Layer 12 of a small transformer language model trained on English Wikipedia (16 layers, counted from 0, width 96).
Take only the direct path to the model's output, skipping the later layers: a vector added to the residual stream pushes a token's score in proportion to its dot product with that token's output vector.

Output vectors of the tokens that the questions are about. A number n stands for (n - 500) times 0.0037.
" would": 531,600,431,554,500,497,325,520,410,422,593,458,404,409,376,443,535,550,508,328,473,422,622,612,620,462,357,427,518,456,491,603,465,704,736,542,517,425,497,530,443,473,445,480,497,511,447,716,318,345,271,489,580,500,489,360,434,481,518,539,407,612,669,500,402,456,455,436,574,543,363,485,420,518,608,627,420,361,406,577,422,581,464,494,681,434,464,454,368,671,596,329,314,247,582,668
" –": 600,476,551,622,446,570,461,574,493,660,509,403,530,513,498,398,498,490,523,465,423,589,470,493,539,478,417,651,555,431,479,566,662,438,478,504,318,454,444,438,623,460,570,524,516,544,521,502,651,453,583,492,559,507,531,614,618,565,493,498,510,644,487,500,489,468,448,592,504,584,439,455,373,468,626,533,378,408,527,476,514,582,507,459,414,547,500,394,594,525,556,478,430,349,627,555
"ake": 343,601,646,614,443,506,441,344,255,503,610,500,428,312,507,525,542,541,427,628,593,662,362,330,461,476,549,530,694,439,424,629,620,587,327,710,531,573,401,547,400,410,363,552,608,575,664,566,576,387,354,588,648,580,491,600,362,368,509,406,366,677,446,503,687,539,732,571,497,429,458,416,596,551,558,631,574,368,325,464,345,452,431,432,335,632,651,640,621,604,555,352,367,397,529,543
"er,": 506,548,466,356,472,754,436,503,519,614,229,458,172,503,582,433,506,571,412,538,629,604,427,524,597,494,513,552,508,481,543,497,541,518,680,497,370,465,611,624,367,504,407,717,421,546,554,514,479,352,514,390,651,658,800,421,516,483,504,400,367,370,531,467,622,469,593,497,401,630,466,586,300,672,483,561,658,436,484,583,540,584,603,423,538,581,439,665,479,509,564,626,390,249,437,549
":": 572,513,355,544,553,441,623,515,584,617,439,569,515,408,391,374,558,540,496,492,382,508,595,560,545,488,353,463,640,547,354,623,623,393,562,662,500,690,602,435,549,532,526,507,444,468,619,472,539,542,472,437,447,430,376,560,844,473,500,540,423,450,476,466,555,493,497,547,287,543,606,388,347,407,644,437,416,508,490,413,524,476,429,402,449,493,533,463,475,468,539,604,500,483,600,420
" was": 612,630,416,502,632,562,371,524,466,432,587,367,500,425,541,434,443,584,388,369,449,355,583,497,619,496,421,459,385,575,572,498,513,664,665,546,484,516,551,393,515,522,542,456,461,491,457,601,314,387,409,427,466,526,452,472,521,412,503,414,438,588,567,547,414,390,452,476,486,528,364,442,377,513,523,541,426,407,524,580,530,475,498,565,526,389,396,454,430,592,614,378,418,348,498,503
").": 411,704,695,584,425,304,354,575,413,543,474,576,345,496,259,461,470,503,613,313,474,508,678,601,586,300,253,640,644,353,488,551,564,466,711,473,582,388,412,362,548,534,309,559,657,493,380,584,504,367,480,661,631,334,676,526,615,702,500,611,472,391,489,450,740,489,557,386,631,709,415,550,588,459,273,773,548,442,308,409,586,638,609,488,661,507,415,725,459,500,625,661,387,374,336,533
" where": 463,662,595,403,346,549,455,397,452,492,428,580,503,581,528,482,547,395,531,347,580,312,544,523,542,527,418,577,538,464,533,517,457,534,683,438,482,398,535,427,507,286,335,484,432,495,512,624,416,523,371,503,688,520,647,391,490,355,527,480,473,478,574,470,533,557,460,432,342,590,307,322,606,477,458,598,605,249,489,451,392,428,542,475,440,478,534,544,517,584,638,594,449,556,405,641
"es.": 506,568,553,507,514,479,360,464,529,410,301,529,322,517,458,569,695,544,452,496,359,601,562,496,294,338,382,396,396,310,609,529,357,431,638,573,599,488,580,467,292,451,470,563,703,536,453,717,382,369,601,527,752,413,579,535,420,564,529,494,417,361,472,467,589,447,644,337,557,626,346,447,536,383,407,708,654,392,239,446,275,590,622,463,719,677,659,493,838,386,512,454,315,311,433,523
".": 482,541,587,518,525,400,463,564,578,373,534,497,411,436,470,453,543,502,507,428,435,527,481,383,376,438,248,353,454,510,570,622,622,432,740,531,512,574,529,332,566,529,580,442,441,402,621,552,398,621,584,525,405,403,478,487,608,375,486,494,462,454,475,558,529,568,432,371,562,539,580,660,460,364,532,456,671,423,447,500,548,613,575,596,405,442,482,632,417,364,320,526,469,526,371,511
"==": 441,611,433,537,532,497,572,424,301,576,509,515,409,445,315,526,404,393,535,355,692,373,619,507,631,542,548,503,551,440,535,467,643,580,725,402,643,507,456,401,550,497,418,545,367,728,317,795,553,417,385,541,503,586,523,455,511,372,538,498,570,309,450,630,475,294,500,536,551,443,474,496,493,392,492,518,441,635,639,480,538,401,424,491,724,667,484,465,582,413,510,630,561,392,622,487
"\n": 556,517,609,528,449,537,593,448,520,574,475,597,515,490,451,430,480,565,390,585,434,479,373,530,500,526,445,640,421,616,603,403,497,422,700,487,340,583,658,539,588,480,555,441,436,623,502,424,497,532,675,394,475,595,430,478,512,460,493,696,498,509,456,665,464,292,389,502,575,443,535,540,593,408,567,520,419,565,528,317,497,415,432,495,380,491,491,454,533,498,447,675,454,492,568,478
" who": 552,693,650,350,308,457,589,422,351,540,429,434,368,503,377,410,552,469,497,165,631,380,570,545,488,549,438,521,511,529,577,565,570,567,643,575,433,419,523,452,459,161,268,419,562,495,392,572,364,344,510,506,556,586,539,549,351,475,512,510,416,628,639,452,546,555,444,381,465,556,475,406,523,486,450,559,522,359,660,547,503,432,500,451,514,563,367,560,573,548,650,406,366,451,371,593
"ing,": 426,527,461,527,378,399,404,422,510,525,408,510,303,545,377,628,660,565,518,617,568,588,614,529,517,528,547,527,528,602,342,454,247,478,711,394,449,537,590,418,618,435,343,767,377,588,437,526,415,256,584,426,625,654,667,520,405,677,520,409,351,481,429,617,580,477,593,619,399,739,449,586,372,518,482,406,724,294,552,643,419,422,534,367,632,466,707,461,554,636,481,672,483,312,509,588
"ild": 350,571,474,538,426,482,400,420,547,588,541,409,283,754,417,532,580,508,547,540,781,400,591,376,393,551,429,579,709,588,355,412,367,596,381,541,345,527,465,547,406,408,442,397,557,618,599,479,483,543,366,562,773,565,340,418,481,510,505,652,594,570,494,465,548,567,593,381,367,583,473,542,476,478,514,420,620,434,408,472,393,529,410,597,493,555,508,680,560,693,500,426,466,178,506,497
"0,": 477,653,420,336,500,354,381,514,284,528,291,473,485,497,507,374,676,535,500,513,507,479,383,678,603,624,375,548,714,338,414,575,436,509,622,413,525,529,485,463,567,455,486,448,593,545,407,813,623,303,339,286,622,670,506,409,476,563,509,600,597,658,462,557,626,587,674,448,349,689,390,585,614,649,374,474,553,295,409,555,414,621,553,418,441,503,637,593,681,516,511,557,543,507,594,593
"bum": 460,594,433,332,503,358,434,547,542,467,362,326,330,383,470,657,392,326,472,493,380,507,663,685,482,368,346,631,745,452,343,686,338,580,567,464,457,454,261,586,532,324,485,603,500,793,375,704,458,572,374,487,500,415,570,345,457,618,515,420,623,507,480,266,699,345,632,472,661,591,443,470,484,625,519,538,334,512,450,468,277,382,377,380,471,507,530,554,773,598,640,519,535,429,453,656
"s:": 619,542,489,533,374,466,604,341,475,507,382,611,475,470,363,635,669,431,317,642,446,511,756,646,464,264,514,513,727,483,296,510,633,393,582,662,550,586,516,460,336,516,533,611,500,671,647,504,383,409,539,558,500,432,558,545,972,541,525,547,539,550,555,464,566,444,531,479,305,656,603,140,373,616,601,493,450,302,366,328,474,530,493,323,801,596,605,441,638,520,500,507,436,401,532,519

Output weights of attention head 0. The head adds the sum of these rows, row i times number i of z. A number n stands for (n - 500) times 0.0013.
o0: 526,523,395,430,627,491,445,531,480,564,644,383,643,483,496,298,393,371,408,535,569,391,482,462,689,486,463,609,596,628,732,450,413,458,294,521,522,412,477,433,388,515,566,739,498,625,458,591,549,287,541,356,454,519,524,769,557,554,670,439,601,543,561,422,400,577,453,620,464,581,613,453,268,649,775,441,695,426,339,572,586,528,673,646,509,651,475,500,633,531,561,657,399,342,758,407
o1: 410,517,701,420,421,571,414,535,489,723,275,545,431,481,355,580,414,446,587,410,476,520,525,511,555,595,353,619,423,437,713,509,346,625,566,373,479,599,371,437,548,661,446,441,369,454,551,580,533,532,535,551,397,487,511,507,431,533,514,366,588,559,657,677,522,558,709,490,450,382,756,631,321,492,484,377,551,556,528,504,531,404,332,348,256,481,569,546,426,564,495,447,567,591,577,429
o2: 501,457,432,372,394,632,353,503,378,611,354,500,677,506,470,476,382,491,554,395,481,567,397,396,607,529,424,541,469,591,666,446,333,609,617,541,528,557,606,365,443,541,377,385,436,408,515,471,531,381,338,256,445,539,471,460,553,410,466,260,604,501,559,498,610,375,576,583,555,486,436,689,353,621,607,467,507,482,553,569,547,551,527,525,354,419,387,337,319,537,420,532,478,591,748,402
o3: 471,357,494,654,613,326,694,583,601,554,563,567,536,429,419,623,384,165,558,497,648,623,588,412,548,398,512,425,640,405,477,442,429,309,305,417,462,487,589,471,378,336,550,587,603,463,583,411,774,496,478,752,438,445,394,559,624,493,525,548,554,431,566,275,542,439,559,493,609,719,535,380,642,470,386,621,511,518,604,418,539,554,576,437,646,476,499,394,536,538,395,684,550,696,460,640
o4: 344,581,419,519,536,560,495,464,576,384,503,620,397,480,466,481,471,518,581,551,489,411,263,538,976,607,601,537,563,267,565,684,384,609,391,357,449,641,532,465,560,550,534,590,357,528,685,485,589,534,402,521,535,475,558,362,318,301,503,339,609,521,595,494,431,601,464,453,261,353,598,426,528,590,314,638,646,386,550,773,494,525,622,471,585,445,638,557,517,571,629,617,453,565,358,666
o5: 434,577,412,492,583,561,461,665,505,474,843,406,341,347,500,614,606,607,475,540,555,383,511,438,618,402,461,505,408,434,512,610,432,579,506,486,698,564,441,380,429,496,667,612,401,436,443,441,367,279,328,538,482,601,637,455,451,468,597,495,594,585,456,542,521,400,330,607,379,530,577,409,406,575,480,481,415,675,556,342,536,529,443,536,619,607,541,457,472,358,613,306,626,330,569,423
o6: 520,450,451,331,388,293,532,477,537,392,324,693,520,526,533,597,632,561,623,669,514,707,411,657,705,586,387,454,685,587,529,595,330,444,584,448,496,472,651,495,483,615,653,555,469,416,540,521,382,379,589,373,518,570,417,508,442,495,588,550,485,427,523,613,728,664,544,652,420,687,570,467,233,589,451,428,726,417,528,511,592,485,649,586,533,640,552,469,487,426,432,636,416,475,582,485
o7: 353,454,395,631,481,570,576,429,497,494,478,589,351,507,454,525,572,529,522,586,546,471,610,462,561,505,441,427,538,503,347,504,375,296,417,411,647,459,570,528,509,703,301,566,492,277,482,580,469,265,360,503,536,442,597,399,519,421,622,678,610,443,535,577,484,523,328,557,468,436,470,539,420,298,457,452,491,568,449,601,489,558,530,548,804,536,609,522,433,551,400,519,358,552,476,477
o8: 646,485,576,565,597,556,477,495,387,456,530,614,575,373,485,385,464,556,629,522,461,525,509,574,388,550,480,439,393,639,616,612,490,503,500,465,530,440,530,448,416,330,393,585,685,483,417,471,562,535,616,556,583,338,474,431,583,485,551,519,464,473,537,507,512,237,415,405,691,658,557,653,337,449,356,568,499,466,439,465,616,465,581,436,514,466,244,460,368,445,282,600,391,542,480,547
o9: 531,397,498,619,605,535,465,354,469,499,395,506,682,340,498,502,607,525,434,631,492,481,472,649,591,528,540,547,576,589,381,566,400,462,469,397,460,527,487,380,460,583,440,623,524,326,331,384,555,472,474,586,473,332,602,480,526,531,661,548,415,342,500,600,597,436,593,324,419,762,507,419,466,572,484,359,434,606,414,373,663,465,512,593,712,535,586,588,607,428,290,473,399,436,625,587
o10: 614,369,577,671,461,562,404,513,569,475,408,430,419,619,524,392,571,410,646,679,694,430,521,588,382,435,599,504,382,473,604,425,447,404,567,426,474,446,423,506,518,507,508,458,287,469,638,373,441,527,442,627,475,500,468,640,285,383,603,493,590,456,338,541,536,355,591,485,606,459,441,495,572,398,502,516,520,594,566,498,614,712,500,617,275,516,423,550,670,299,328,514,452,490,529,427
o11: 551,430,549,616,641,339,401,451,603,406,583,508,561,552,597,542,562,667,602,547,493,551,585,439,496,441,554,545,553,554,356,526,647,548,465,352,442,431,481,573,249,482,666,596,678,384,516,323,432,517,498,532,374,492,407,358,315,567,549,553,503,545,621,441,601,449,250,594,479,476,655,518,481,494,400,443,321,552,500,308,437,661,450,635,586,487,603,420,571,509,411,437,308,387,507,573
o12: 457,532,442,539,450,440,700,398,559,392,537,582,569,595,586,606,579,487,583,530,363,629,415,574,496,488,478,487,619,461,671,476,516,452,527,342,674,575,500,286,539,317,526,500,531,494,545,467,640,396,447,466,430,512,479,563,514,507,570,657,455,457,499,455,434,500,451,368,285,550,441,377,549,355,504,419,517,324,427,367,314,512,611,461,553,447,697,577,449,405,588,365,369,542,501,620
o13: 609,544,555,633,535,292,556,441,375,494,456,575,485,632,360,584,572,485,534,483,372,502,668,440,404,394,537,445,511,671,418,437,536,404,604,443,666,517,581,508,338,745,627,450,603,557,581,402,644,445,578,536,446,549,412,543,515,566,601,662,491,384,376,393,474,342,448,405,504,548,534,479,487,298,677,616,245,540,555,399,618,481,437,738,546,540,500,620,727,242,221,591,320,463,466,491
o14: 587,422,336,515,458,568,501,424,555,576,512,532,599,458,482,467,628,491,529,595,530,512,647,652,373,469,595,570,524,538,209,538,527,518,423,597,606,467,433,580,516,508,560,519,429,492,460,578,650,485,331,571,499,319,419,522,471,610,636,447,450,557,477,574,471,469,584,660,417,369,726,520,407,479,694,341,464,491,533,596,574,462,386,510,523,551,411,314,432,548,509,341,441,463,762,447
o15: 621,518,569,455,437,546,586,671,439,559,448,554,439,530,591,586,485,626,570,510,578,334,381,536,251,443,556,488,411,483,466,477,520,506,341,569,347,557,295,648,411,472,399,400,510,567,510,430,559,437,518,344,596,367,657,430,651,506,500,460,653,619,504,409,564,578,481,510,401,713,364,425,487,643,359,545,569,644,546,302,377,493,598,437,338,481,447,350,549,406,613,390,482,614,551,534
o16: 572,464,445,451,489,543,533,577,574,389,441,599,105,640,365,426,723,422,441,327,303,646,619,467,362,305,267,548,488,453,416,471,521,435,640,486,288,246,530,497,550,432,650,416,494,640,535,408,252,502,598,553,599,359,497,335,563,536,468,535,435,444,440,539,567,384,548,411,552,479,526,449,397,538,653,515,625,363,469,455,453,568,480,465,600,344,596,548,595,455,366,542,644,396,722,569
o17: 699,376,354,459,689,566,500,546,329,485,593,547,474,519,497,471,439,404,525,268,677,388,494,541,503,425,351,377,421,454,563,434,364,586,569,469,440,473,649,651,312,346,465,560,445,418,395,346,492,555,493,592,424,453,210,488,404,598,439,478,248,634,619,376,559,460,608,486,601,518,615,488,398,553,578,560,514,598,562,420,555,592,585,468,579,136,286,617,471,493,667,315,434,509,347,444
o18: 584,396,631,489,504,749,615,404,486,500,502,614,578,649,369,483,575,447,469,584,461,410,311,585,558,645,611,705,532,548,431,424,428,415,544,594,396,553,621,539,366,401,483,503,497,600,447,522,570,689,380,573,473,569,459,343,344,461,770,713,414,495,423,573,436,479,314,600,439,322,573,582,557,339,609,456,446,402,378,464,355,447,467,353,465,464,678,478,469,561,327,589,444,401,388,468
o19: 646,523,496,553,406,528,661,405,455,544,559,559,423,600,433,540,353,612,644,550,619,544,405,399,334,445,406,531,412,599,434,473,142,483,747,472,601,443,596,505,675,666,505,491,513,520,467,440,439,515,592,395,665,504,465,539,610,483,496,494,472,505,585,350,503,553,664,303,714,383,528,435,568,518,419,497,572,379,525,483,640,454,458,335,570,396,389,501,538,589,438,433,486,549,474,430
o20: 528,447,295,513,455,386,509,481,439,541,321,514,603,488,515,374,480,524,489,567,356,383,570,592,687,508,594,739,445,512,554,420,481,396,439,551,327,354,647,485,585,652,552,653,411,766,431,291,592,375,675,321,384,487,655,520,396,679,520,487,476,445,689,352,577,481,667,646,547,490,402,421,696,624,510,593,649,481,503,398,573,556,445,435,489,381,553,536,507,605,435,555,570,551,571,387
o21: 352,393,516,480,440,411,459,575,506,363,494,575,543,443,704,501,495,749,551,532,437,554,479,367,366,542,376,350,535,734,542,533,456,719,433,547,550,517,434,479,538,505,406,454,489,407,510,783,515,631,536,568,439,483,483,406,469,384,635,493,573,649,625,496,452,567,524,479,565,413,488,582,641,433,390,676,459,476,504,477,523,357,437,417,463,497,573,562,478,440,633,414,456,561,655,505
o22: 501,382,495,382,390,507,485,706,484,663,600,547,407,459,575,472,535,659,566,563,456,653,473,527,464,486,430,559,625,415,669,650,643,453,540,616,607,636,472,586,653,645,523,402,518,589,540,447,422,478,521,530,419,263,333,469,568,457,539,698,598,544,614,486,578,673,444,559,578,377,402,545,401,493,594,613,530,552,519,381,445,702,528,594,464,403,385,598,485,408,344,726,407,425,592,363
o23: 555,365,513,500,363,553,670,492,522,613,560,599,686,537,501,353,589,450,528,486,577,397,435,674,327,440,618,538,623,593,480,576,602,515,378,390,589,435,635,574,455,458,556,578,538,481,540,643,457,436,506,601,368,525,528,323,354,555,435,548,374,548,539,447,541,553,458,310,477,400,649,508,468,532,507,606,501,541,503,439,463,553,649,425,735,466,399,416,702,528,503,544,494,462,332,535
o24: 331,408,565,556,417,631,388,531,508,645,378,491,419,550,533,434,552,379,577,510,496,511,345,398,328,654,339,752,692,360,458,598,526,479,541,470,455,427,547,571,551,256,485,523,566,446,607,510,622,558,597,477,498,502,513,693,556,407,238,520,682,563,385,340,603,573,517,705,624,552,583,507,593,507,582,489,763,357,588,644,372,458,566,365,278,386,488,634,450,317,427,625,677,741,407,421
o25: 346,552,604,569,539,571,356,469,531,475,484,350,473,727,432,405,515,482,479,332,660,362,582,403,318,553,565,468,611,668,507,490,517,548,312,569,604,276,545,722,421,332,588,483,564,451,629,375,457,410,764,347,438,683,506,572,522,487,668,578,374,562,276,348,492,439,696,517,421,684,455,423,422,498,477,520,477,572,618,561,444,491,585,398,574,386,539,588,456,502,343,494,504,435,361,619
o26: 437,534,583,519,581,495,411,492,458,518,464,527,410,500,482,472,496,557,436,634,560,478,469,589,512,490,529,489,558,543,516,487,259,474,582,510,478,740,547,451,630,518,558,632,402,669,507,557,605,479,499,468,643,425,450,301,516,535,419,647,471,512,513,625,582,412,320,496,588,463,401,614,497,464,400,609,612,395,445,527,418,563,628,496,420,510,504,488,471,492,343,524,477,607,484,586
o27: 605,454,411,445,593,368,439,605,498,265,527,403,435,464,317,421,526,392,451,420,367,537,588,561,603,678,508,446,328,451,389,452,586,436,462,462,442,519,575,500,548,375,553,633,469,553,515,503,589,346,601,593,489,396,603,516,598,406,585,454,446,641,675,502,427,788,617,420,597,631,587,555,370,366,411,350,491,315,440,586,500,474,478,545,498,373,485,520,516,411,479,501,411,527,251,478
o28: 478,552,646,395,471,333,694,511,537,308,510,511,587,550,585,393,549,545,374,557,368,559,355,779,690,451,632,630,378,475,507,403,408,508,401,631,494,512,702,575,320,569,456,524,460,524,494,656,515,519,421,380,465,464,531,259,603,435,434,689,539,586,562,579,475,398,377,370,484,507,487,567,348,554,481,540,300,591,434,443,511,529,488,608,615,445,536,436,651,411,476,478,486,415,592,431
o29: 393,379,578,624,303,549,561,237,536,532,384,455,675,676,381,676,546,552,540,539,544,551,549,354,473,308,381,624,439,264,476,481,578,365,463,430,820,522,526,599,466,522,325,528,660,553,496,502,630,483,517,488,609,433,449,538,484,317,406,519,477,530,459,546,525,466,326,517,503,358,339,377,445,407,496,521,424,499,393,568,407,632,665,628,478,649,800,404,504,431,455,346,412,427,559,492
o30: 502,452,530,509,530,391,491,386,504,431,686,527,493,381,524,523,420,672,455,456,469,503,474,520,520,348,402,416,491,317,527,508,534,325,548,574,494,543,453,438,488,527,535,448,619,373,587,569,495,625,287,785,496,345,518,475,607,505,422,466,407,553,488,305,545,531,607,632,583,463,343,489,390,451,709,475,421,384,470,575,438,430,510,473,557,455,402,366,598,635,478,309,702,440,557,655
o31: 434,582,715,605,468,386,504,477,516,551,481,511,622,448,331,547,420,555,682,468,614,485,445,544,508,512,335,412,577,353,467,595,504,732,473,430,531,448,411,407,483,390,276,458,415,365,676,720,468,513,483,407,507,653,492,583,569,426,552,569,440,307,555,363,543,387,495,423,350,558,452,592,456,407,643,565,425,476,624,520,489,470,349,419,338,527,317,524,470,579,556,457,426,691,438,578

Each question shows a token from some text and the vector z that the head gathered there. A number n stands for (n - 500) times 0.0091.

"E": 505,506,594,487,442,484,458,474,476,458,560,446,503,517,577,408,536,499,471,491,470,413,519,569,556,421,456,473,427,568,534,491
Which two tokens does it push up most, strongest first? " –", "=="

"ar": 405,416,506,446,649,277,380,418,414,541,458,529,731,487,454,451,372,416,666,408,587,643,356,550,536,497,497,502,487,636,490,593
Which of these tokens does it push up most? " where"

"ed": 624,483,612,414,442,562,473,431,457,502,572,535,503,524,565,436,468,514,435,505,548,498,454,464,406,424,485,509,580,546,568,469
Which of these tokens does it push up most? " was"

" of": 460,473,483,525,519,478,457,538,487,426,505,491,493,493,418,404,445,476,542,502,385,410,443,508,529,576,512,505,441,620,474,552
Which of these tokens does it push up most? " where"

"L": 536,469,529,510,392,441,473,461,480,491,558,475,447,519,499,438,561,495,530,482,554,483,536,496,600,452,515,525,432,515,518,488
Which of these tokens does it push down most? " would"

"ation": 461,524,407,496,688,294,533,709,436,488,430,501,527,490,403,291,348,457,607,603,562,549,341,576,395,514,690,488,387,586,436,499
Which two tokens does it push up most, strongest first? "ing,", " where"

" cont": 340,552,452,335,604,494,497,647,311,489,571,502,585,474,518,360,302,157,520,451,314,505,357,459,429,422,530,387,474,767,538,576
Which three tokens does it push up most, strongest first? "ake", "==", " where"

"ay": 681,655,680,506,530,542,709,563,485,435,486,539,579,505,534,502,417,478,380,462,546,607,630,474,516,293,425,491,317,526,538,539
Which two tokens does it push up most, strongest first? "0,", ":"

" in": 444,412,553,473,499,534,450,603,518,453,476,456,556,421,497,451,565,454,487,499,471,470,607,561,468,445,582,529,622,503,551,479
Which of these tokens does it push up most? " would"

"s": 529,444,536,519,419,473,463,447,474,488,534,470,471,521,499,438,493,504,516,456,515,450,518,516,581,410,500,526,452,530,521,497
Which of these tokens does it push up most? " –"

" the": 498,471,513,544,510,483,476,577,447,396,507,496,526,535,457,384,522,444,469,509,402,396,529,515,496,499,484,520,462,581,479,571
Which of these tokens does it push down most? "bum"

"ing": 418,686,659,352,473,517,436,253,510,232,539,159,234,205,420,582,400,615,465,608,275,332,397,489,851,596,481,506,328,502,359,684
Which of these tokens does it push up most? " who"

"ad": 519,490,644,499,459,559,427,512,487,537,678,421,527,490,522,430,401,478,489,434,478,347,531,589,625,376,565,431,453,510,604,528
Which three tokens does it push up most, strongest first? "==", " –", "ake"

"he": 483,408,568,553,404,410,444,507,503,473,602,492,458,585,526,476,499,458,502,525,589,409,613,561,575,397,549,438,486,516,536,498
Which of these tokens does it push up most? "\n"

"C": 548,474,573,555,429,439,585,484,430,536,548,458,457,494,536,471,572,490,466,468,570,443,560,574,576,385,486,510,489,447,529,483
Which of these tokens does it push up most? ":"

"2": 531,439,521,527,444,522,430,521,469,536,509,468,528,536,562,371,517,495,534,390,442,411,502,618,513,340,472,541,458,526,527,460
Which three tokens does it push up most, strongest first? "s:", "==", ":"

" and": 352,347,426,335,356,436,497,547,555,551,562,461,514,569,542,647,556,528,569,619,407,595,720,557,380,582,607,405,573,405,557,502
Which of these tokens does it push down most? "ing,"

"9": 514,420,536,579,471,535,451,535,533,584,618,531,554,562,559,427,517,436,537,421,436,409,564,663,469,344,476,473,468,587,585,461
Which of these tokens does it push up most? "s:"

" com": 455,430,511,497,574,521,475,566,452,379,561,410,719,464,485,369,535,396,410,561,470,548,448,454,532,515,536,554,434,636,529,484
Which of these tokens does it push down most? "\n"

",": 538,518,518,407,765,471,546,576,403,496,414,523,623,412,494,416,408,468,667,423,538,524,426,532,475,370,567,569,522,516,514,537
Which two tokens does it push up most, strongest first? "0,", " where"

" 3": 535,433,505,524,417,463,465,485,474,511,532,480,466,522,518,427,545,485,518,448,528,468,528,524,562,417,501,535,452,520,527,461
Which two tokens does it push up most, strongest first? " –", "s:"

"ate": 247,673,447,299,747,506,548,623,263,456,544,580,639,422,452,344,392,149,528,552,232,585,329,449,461,446,516,306,499,846,542,653
Which of these tokens does it push up most? "ake"

"ound": 517,563,421,494,667,294,614,757,431,482,433,478,516,500,382,281,329,471,582,623,581,545,332,602,383,556,710,516,376,575,415,482
Which of these tokens does it push down most? " –"

"ass": 273,640,460,358,733,490,537,616,304,451,540,583,642,444,443,353,403,198,540,539,262,575,359,479,486,437,522,331,493,823,541,645
Which two tokens does it push up most, strongest first? "ake", " where"

"st": 400,403,659,509,527,540,376,605,580,443,448,419,535,474,436,445,577,527,483,484,478,487,562,471,562,486,560,446,498,539,665,512
Which of these tokens does it push up most? " would"

" P": 511,489,515,462,494,463,454,437,454,447,591,500,462,556,526,456,540,546,492,474,531,425,609,553,518,475,497,480,455,510,490,417
Which three tokens does it push up most, strongest first? "\n", " –", "."

"at": 358,166,312,528,583,489,592,872,448,663,514,609,508,716,404,429,744,431,638,317,336,326,473,787,187,851,492,490,688,400,648,401
Which of these tokens does it push up most? "s:"

"ame": 513,485,531,504,532,515,492,619,429,381,458,485,505,520,473,380,573,432,438,540,376,347,556,504,437,461,460,535,493,567,519,573
Which of these tokens does it push down most? "\n"

" year": 502,436,529,621,604,529,545,554,474,608,472,601,389,530,381,549,520,553,467,471,529,508,439,667,478,613,453,477,492,557,462,333
Which three tokens does it push up most, strongest first? "s:", "es.", "er,"

" w": 328,426,449,572,685,429,453,542,483,446,459,558,758,483,356,411,463,495,662,466,446,539,458,600,560,413,520,457,528,726,523,582
Which of these tokens does it push up most? " where"

" c": 366,402,416,396,515,593,579,583,431,473,521,430,793,424,568,434,554,389,518,592,399,579,547,494,380,485,568,484,551,691,551,432
Which two tokens does it push up most, strongest first? "es.", "s:"

" was": 552,505,592,556,446,537,413,547,438,459,563,472,468,542,598,343,564,539,509,465,482,377,501,532,475,362,518,520,524,476,588,454
Which of these tokens does it push up most? "=="

" as": 364,435,373,623,576,383,250,516,520,509,521,539,634,471,368,400,413,518,681,396,467,484,344,538,551,420,553,558,458,667,476,568
Which two tokens does it push up most, strongest first? " where", "ake"

"1": 715,562,575,232,878,534,786,600,348,528,309,453,525,359,595,505,409,303,691,353,560,415,468,613,380,287,643,655,718,323,473,451
Which of these tokens does it push up most? "0,"

" |": 525,443,529,580,458,441,533,498,429,462,469,492,503,504,500,460,555,407,442,496,538,532,594,482,634,429,452,438,417,513,565,571
Which of these tokens does it push down most? " was"

"pen": 419,692,660,354,472,524,449,252,528,240,569,164,200,205,415,574,389,633,458,631,268,323,404,491,849,621,493,484,324,498,359,672
Which of these tokens does it push up most? " who"

"ch": 565,502,507,629,422,493,476,612,508,515,506,451,523,535,454,392,545,442,524,507,597,333,553,488,484,505,506,521,407,498,518,449
Which three tokens does it push up most, strongest first? "s:", ").", "ing,"

" G": 540,505,530,551,429,569,418,505,427,512,556,532,489,533,555,445,518,480,472,465,540,414,502,483,485,457,490,526,507,495,542,464
Which of these tokens does it push down most? " where"

"r": 447,381,454,605,565,511,462,532,472,398,555,461,706,502,485,391,541,441,516,544,467,492,477,561,525,506,502,490,390,584,517,408
Which of these tokens does it push up most? "es."

"\n": 568,594,600,500,450,616,338,442,488,362,538,459,265,370,570,588,344,695,615,579,358,465,396,549,664,645,513,454,425,394,467,504
Which of these tokens does it push up most? " who"